Layer 5 of a small transformer language model trained on English Wikipedia (9 layers, counted from 0, width 96).
A neuron's activation on a vector x is SiLU(gate . x) times (in . x), where the dot is the dot product.
The model reads these tokens: "am" "m" "ing " "| " " " "| "

The vector x that enters this layer's MLP at each token. A number n stands for (n - 500) times 0.0065.
0 "am": 623,263,531,529,761,750,565,309,653,491,541,605,221,464,547,321,624,872,474,121,505,655,410,470,384,567,607,274,521,526,443,632,480,895,410,643,536,431,324,269,416,212,724,663,450,294,458,701,598,460,684,410,464,501,500,623,268,397,513,479,385,521,599,528,549,641,416,309,495,571,513,463,715,478,516,532,399,513,785,435,630,397,432,465,539,557,304,687,591,566,534,484,326,695,409,511
1 "m": 677,429,707,421,729,627,615,405,565,585,510,601,154,583,515,345,670,575,597,349,477,739,489,644,490,514,615,491,714,515,609,607,562,923,417,406,748,499,358,416,380,457,820,564,384,650,526,647,476,453,432,596,403,366,371,620,301,411,444,495,310,224,592,497,540,501,562,428,514,562,456,367,973,582,582,528,535,529,767,683,616,344,472,379,396,715,536,280,634,439,526,409,252,590,423,365
2 "ing ": 520,515,556,353,531,561,451,571,448,530,527,524,83,476,485,464,589,468,507,449,454,494,494,650,468,508,380,548,433,448,536,552,600,494,656,606,757,585,467,529,483,493,460,363,926,449,524,448,484,341,563,470,531,343,517,607,506,581,627,460,553,401,494,526,337,604,560,403,581,561,524,384,412,573,539,467,565,507,547,618,487,657,496,668,349,658,516,465,470,569,448,519,540,524,554,532
3 "| ": 473,443,491,507,457,486,461,427,474,657,560,480,454,689,424,416,402,410,562,307,515,484,517,503,430,328,436,589,599,395,542,627,638,491,506,639,641,615,541,572,610,463,459,499,923,556,659,468,401,336,507,403,409,512,375,632,384,641,581,269,708,419,329,391,500,468,645,392,483,428,445,478,577,471,430,466,504,329,455,555,477,588,422,645,360,557,483,628,459,454,636,472,529,515,371,505
4 " ": 629,489,639,396,444,329,394,516,511,393,509,548,222,556,524,449,637,466,539,465,322,432,415,610,519,508,499,515,654,220,558,519,475,539,621,548,638,521,439,298,598,522,379,487,938,477,566,501,506,402,520,367,447,442,479,541,506,581,442,573,588,402,301,472,387,545,596,473,670,519,515,426,464,367,538,447,547,589,479,568,476,507,574,563,502,442,549,367,537,609,381,441,492,531,381,469
5 "| ": 451,446,487,532,445,499,473,390,485,646,548,444,486,673,405,398,429,386,590,298,532,470,526,484,437,348,460,635,629,425,522,631,640,497,507,648,557,614,548,546,677,471,449,456,923,547,645,479,415,356,475,416,436,559,355,618,374,636,528,296,703,450,327,402,483,520,657,376,459,453,434,500,583,453,427,522,528,325,463,562,467,577,415,609,372,578,489,660,429,458,571,483,559,509,354,494

Each question shows the input weights of one neuron of the MLP. A number n stands for (n - 500) times 0.0016.

n28 gate: 503,724,635,345,294,489,500,484,567,547,420,444,524,548,576,473,503,525,480,585,534,465,567,487,478,569,396,453,533,558,549,500,652,447,585,668,407,650,423,561,451,472,465,481,524,541,456,432,398,481,660,545,599,546,548,505,643,492,340,330,429,460,557,548,565,559,468,450,533,464,460,653,265,514,486,768,693,528,514,352,523,434,650,412,555,452,585,417,532,391,404,375,583,568,392,573
n28 in: 648,444,423,570,651,330,564,569,416,492,541,426,474,506,520,670,473,550,592,611,629,505,373,524,492,354,538,514,528,497,519,581,497,609,331,558,531,239,587,492,525,537,532,559,506,462,583,551,540,497,388,475,423,541,572,391,609,538,500,511,612,768,500,677,310,497,591,650,318,467,566,541,475,433,705,453,524,394,514,543,536,547,465,531,631,487,500,671,457,435,581,492,626,469,481,433
On which two tokens does it fire most, strongest first? 1 "m", 0 "am"

n230 gate: 516,367,449,746,464,447,676,527,464,534,422,533,568,578,607,423,531,394,397,592,524,515,416,627,610,604,789,442,668,525,573,351,423,393,509,500,554,412,256,503,583,427,467,533,572,582,475,391,476,519,535,391,574,420,661,512,751,458,447,584,488,471,630,397,330,462,584,500,370,395,366,491,598,450,402,534,645,607,333,583,566,537,569,529,506,616,571,618,619,640,591,488,398,421,637,292
n230 in: 479,691,582,526,561,365,458,412,585,638,459,566,534,536,536,471,547,524,497,610,432,520,595,675,532,540,438,468,731,476,604,590,543,509,545,535,539,377,412,420,526,346,387,381,463,427,382,653,606,642,500,586,591,421,546,427,566,413,299,434,602,579,241,655,404,413,667,593,704,379,437,497,497,632,541,370,492,557,512,649,503,574,623,639,304,509,491,553,549,424,491,477,653,517,553,377
On which two tokens does it fire most, strongest first? 4 " ", 0 "am"

n252 gate: 465,532,514,536,511,413,436,467,541,508,429,503,688,445,587,525,562,402,299,603,511,591,666,500,376,590,477,302,483,483,324,345,447,610,774,574,387,524,442,497,438,651,458,659,328,612,457,369,544,457,483,405,506,429,505,430,561,464,517,546,444,506,603,494,352,439,475,495,526,457,442,452,690,549,432,551,583,700,571,500,449,557,680,640,706,473,486,566,352,562,433,486,528,449,497,584
n252 in: 404,537,360,491,553,406,642,434,481,583,524,560,263,412,521,506,482,578,521,560,611,321,476,335,553,497,450,372,593,494,479,357,543,370,399,646,622,602,397,425,450,351,433,468,401,656,414,532,662,503,509,352,360,583,537,479,521,605,364,419,541,598,410,605,482,642,590,503,422,464,601,642,405,667,518,288,345,488,546,469,701,628,260,366,470,575,459,515,454,541,549,515,482,486,470,500
On which two tokens does it fire most, strongest first? 1 "m", 4 " "

n133 gate: 453,622,541,497,407,376,519,459,423,309,515,356,418,438,569,357,463,580,583,383,678,559,524,654,364,491,364,318,601,503,536,633,608,401,637,448,581,352,385,451,397,478,637,449,524,515,582,605,580,353,680,611,564,712,512,611,494,593,509,512,542,522,607,557,398,494,643,675,586,543,491,645,472,674,412,573,618,565,649,475,469,655,355,337,491,362,654,393,579,599,425,488,588,535,466,463
n133 in: 285,560,435,517,371,295,619,517,460,561,477,494,444,657,605,419,555,340,358,435,419,616,418,662,517,447,715,552,544,332,578,624,194,669,563,556,434,361,348,579,523,470,506,468,473,483,526,554,528,579,568,518,622,500,531,584,562,589,467,547,642,476,560,551,477,417,603,458,562,316,469,659,392,461,477,377,466,554,439,669,672,544,474,452,436,570,517,694,527,503,581,555,529,558,544,399
On which two tokens does it fire most, strongest first? 4 " ", 2 "ing "

n192 gate: 299,356,464,746,472,656,430,633,528,597,340,479,386,446,535,522,478,377,513,517,569,636,802,437,662,377,572,438,412,651,500,422,568,481,545,663,423,554,771,462,271,478,485,420,575,531,437,552,534,557,478,509,525,314,458,614,484,549,497,538,674,506,653,488,306,576,326,482,556,666,548,376,368,506,382,597,528,541,435,552,588,619,463,359,363,458,478,519,500,389,449,593,472,521,484,602
n192 in: 400,673,587,604,525,620,614,590,537,512,525,657,407,525,455,286,435,513,478,483,616,397,556,473,655,464,674,447,302,641,356,477,477,639,609,466,500,565,587,453,466,411,631,405,488,420,497,518,615,337,656,639,410,546,560,608,357,674,408,554,417,561,339,342,497,446,345,506,372,438,566,549,308,605,484,487,517,516,328,239,588,600,646,452,407,482,382,453,529,540,694,537,593,565,698,462
Its three highest activations, in order, are on tokens 4 " ", 1 "m", 2 "ing "

n68 gate: 349,473,492,514,365,396,538,661,426,410,523,601,687,456,479,456,418,473,668,460,469,271,559,525,491,388,523,491,453,714,385,446,373,411,542,410,429,395,621,664,488,673,685,377,493,396,596,537,418,318,580,456,503,435,511,471,470,514,399,538,523,305,551,435,557,444,483,511,474,410,503,520,587,461,419,520,575,524,467,654,454,445,616,327,454,500,404,268,597,434,604,451,523,260,394,521
n68 in: 265,665,489,475,438,436,535,494,391,509,529,583,555,238,512,443,480,509,558,329,464,553,486,453,557,475,486,500,494,633,441,423,461,547,409,454,532,399,658,494,483,626,430,627,567,633,589,340,441,514,640,381,486,468,411,491,424,427,649,645,395,406,626,590,427,561,480,560,333,592,392,622,335,406,423,442,543,535,452,583,538,285,606,453,594,511,346,540,727,588,617,475,652,427,555,480
Its three highest activations, in order, are on tokens 1 "m", 4 " ", 2 "ing "

n67 gate: 389,668,510,530,467,415,324,452,298,347,611,487,474,368,459,560,570,325,608,521,433,542,466,506,586,523,513,497,527,362,441,407,559,422,517,690,394,360,577,624,507,650,199,224,591,566,370,408,422,554,558,574,557,422,442,480,670,536,289,473,546,373,637,604,661,429,725,640,610,683,458,540,270,636,510,587,479,660,472,466,516,590,416,390,517,690,377,396,531,286,486,500,460,487,537,622
n67 in: 465,453,616,439,464,556,387,533,370,340,624,589,565,547,613,571,429,279,584,503,447,539,673,550,460,384,319,390,658,472,570,537,548,334,456,429,403,357,435,463,579,516,259,336,510,521,577,554,425,370,735,425,313,594,426,503,625,554,381,369,384,443,419,500,606,525,578,471,571,614,711,564,484,487,460,321,454,716,426,414,396,555,425,352,430,429,476,519,433,336,519,366,583,427,512,466
Its three highest activations, in order, are on tokens 4 " ", 1 "m", 0 "am"

n124 gate: 500,751,500,677,380,500,614,357,459,571,374,438,636,618,487,436,629,724,578,243,506,466,584,522,452,481,535,426,610,545,472,458,573,389,549,786,651,619,729,597,417,615,554,595,408,389,529,453,453,458,431,432,487,679,736,471,686,468,546,617,341,447,654,544,487,572,359,586,677,503,385,430,434,418,446,377,619,628,443,487,536,523,550,408,379,556,526,455,564,475,628,510,439,679,468,435
n124 in: 436,524,359,652,563,461,568,435,608,541,421,415,598,610,306,340,663,594,503,460,268,520,494,606,364,357,445,555,682,556,342,357,555,417,563,424,542,525,700,494,610,560,529,477,566,532,412,661,639,424,539,512,483,516,658,503,586,457,488,642,630,611,728,412,399,423,474,511,556,631,384,532,488,437,445,506,660,503,524,461,516,526,420,476,462,601,604,450,515,310,563,520,415,541,550,583
On which two tokens does it fire most, strongest first? 4 " ", 2 "ing "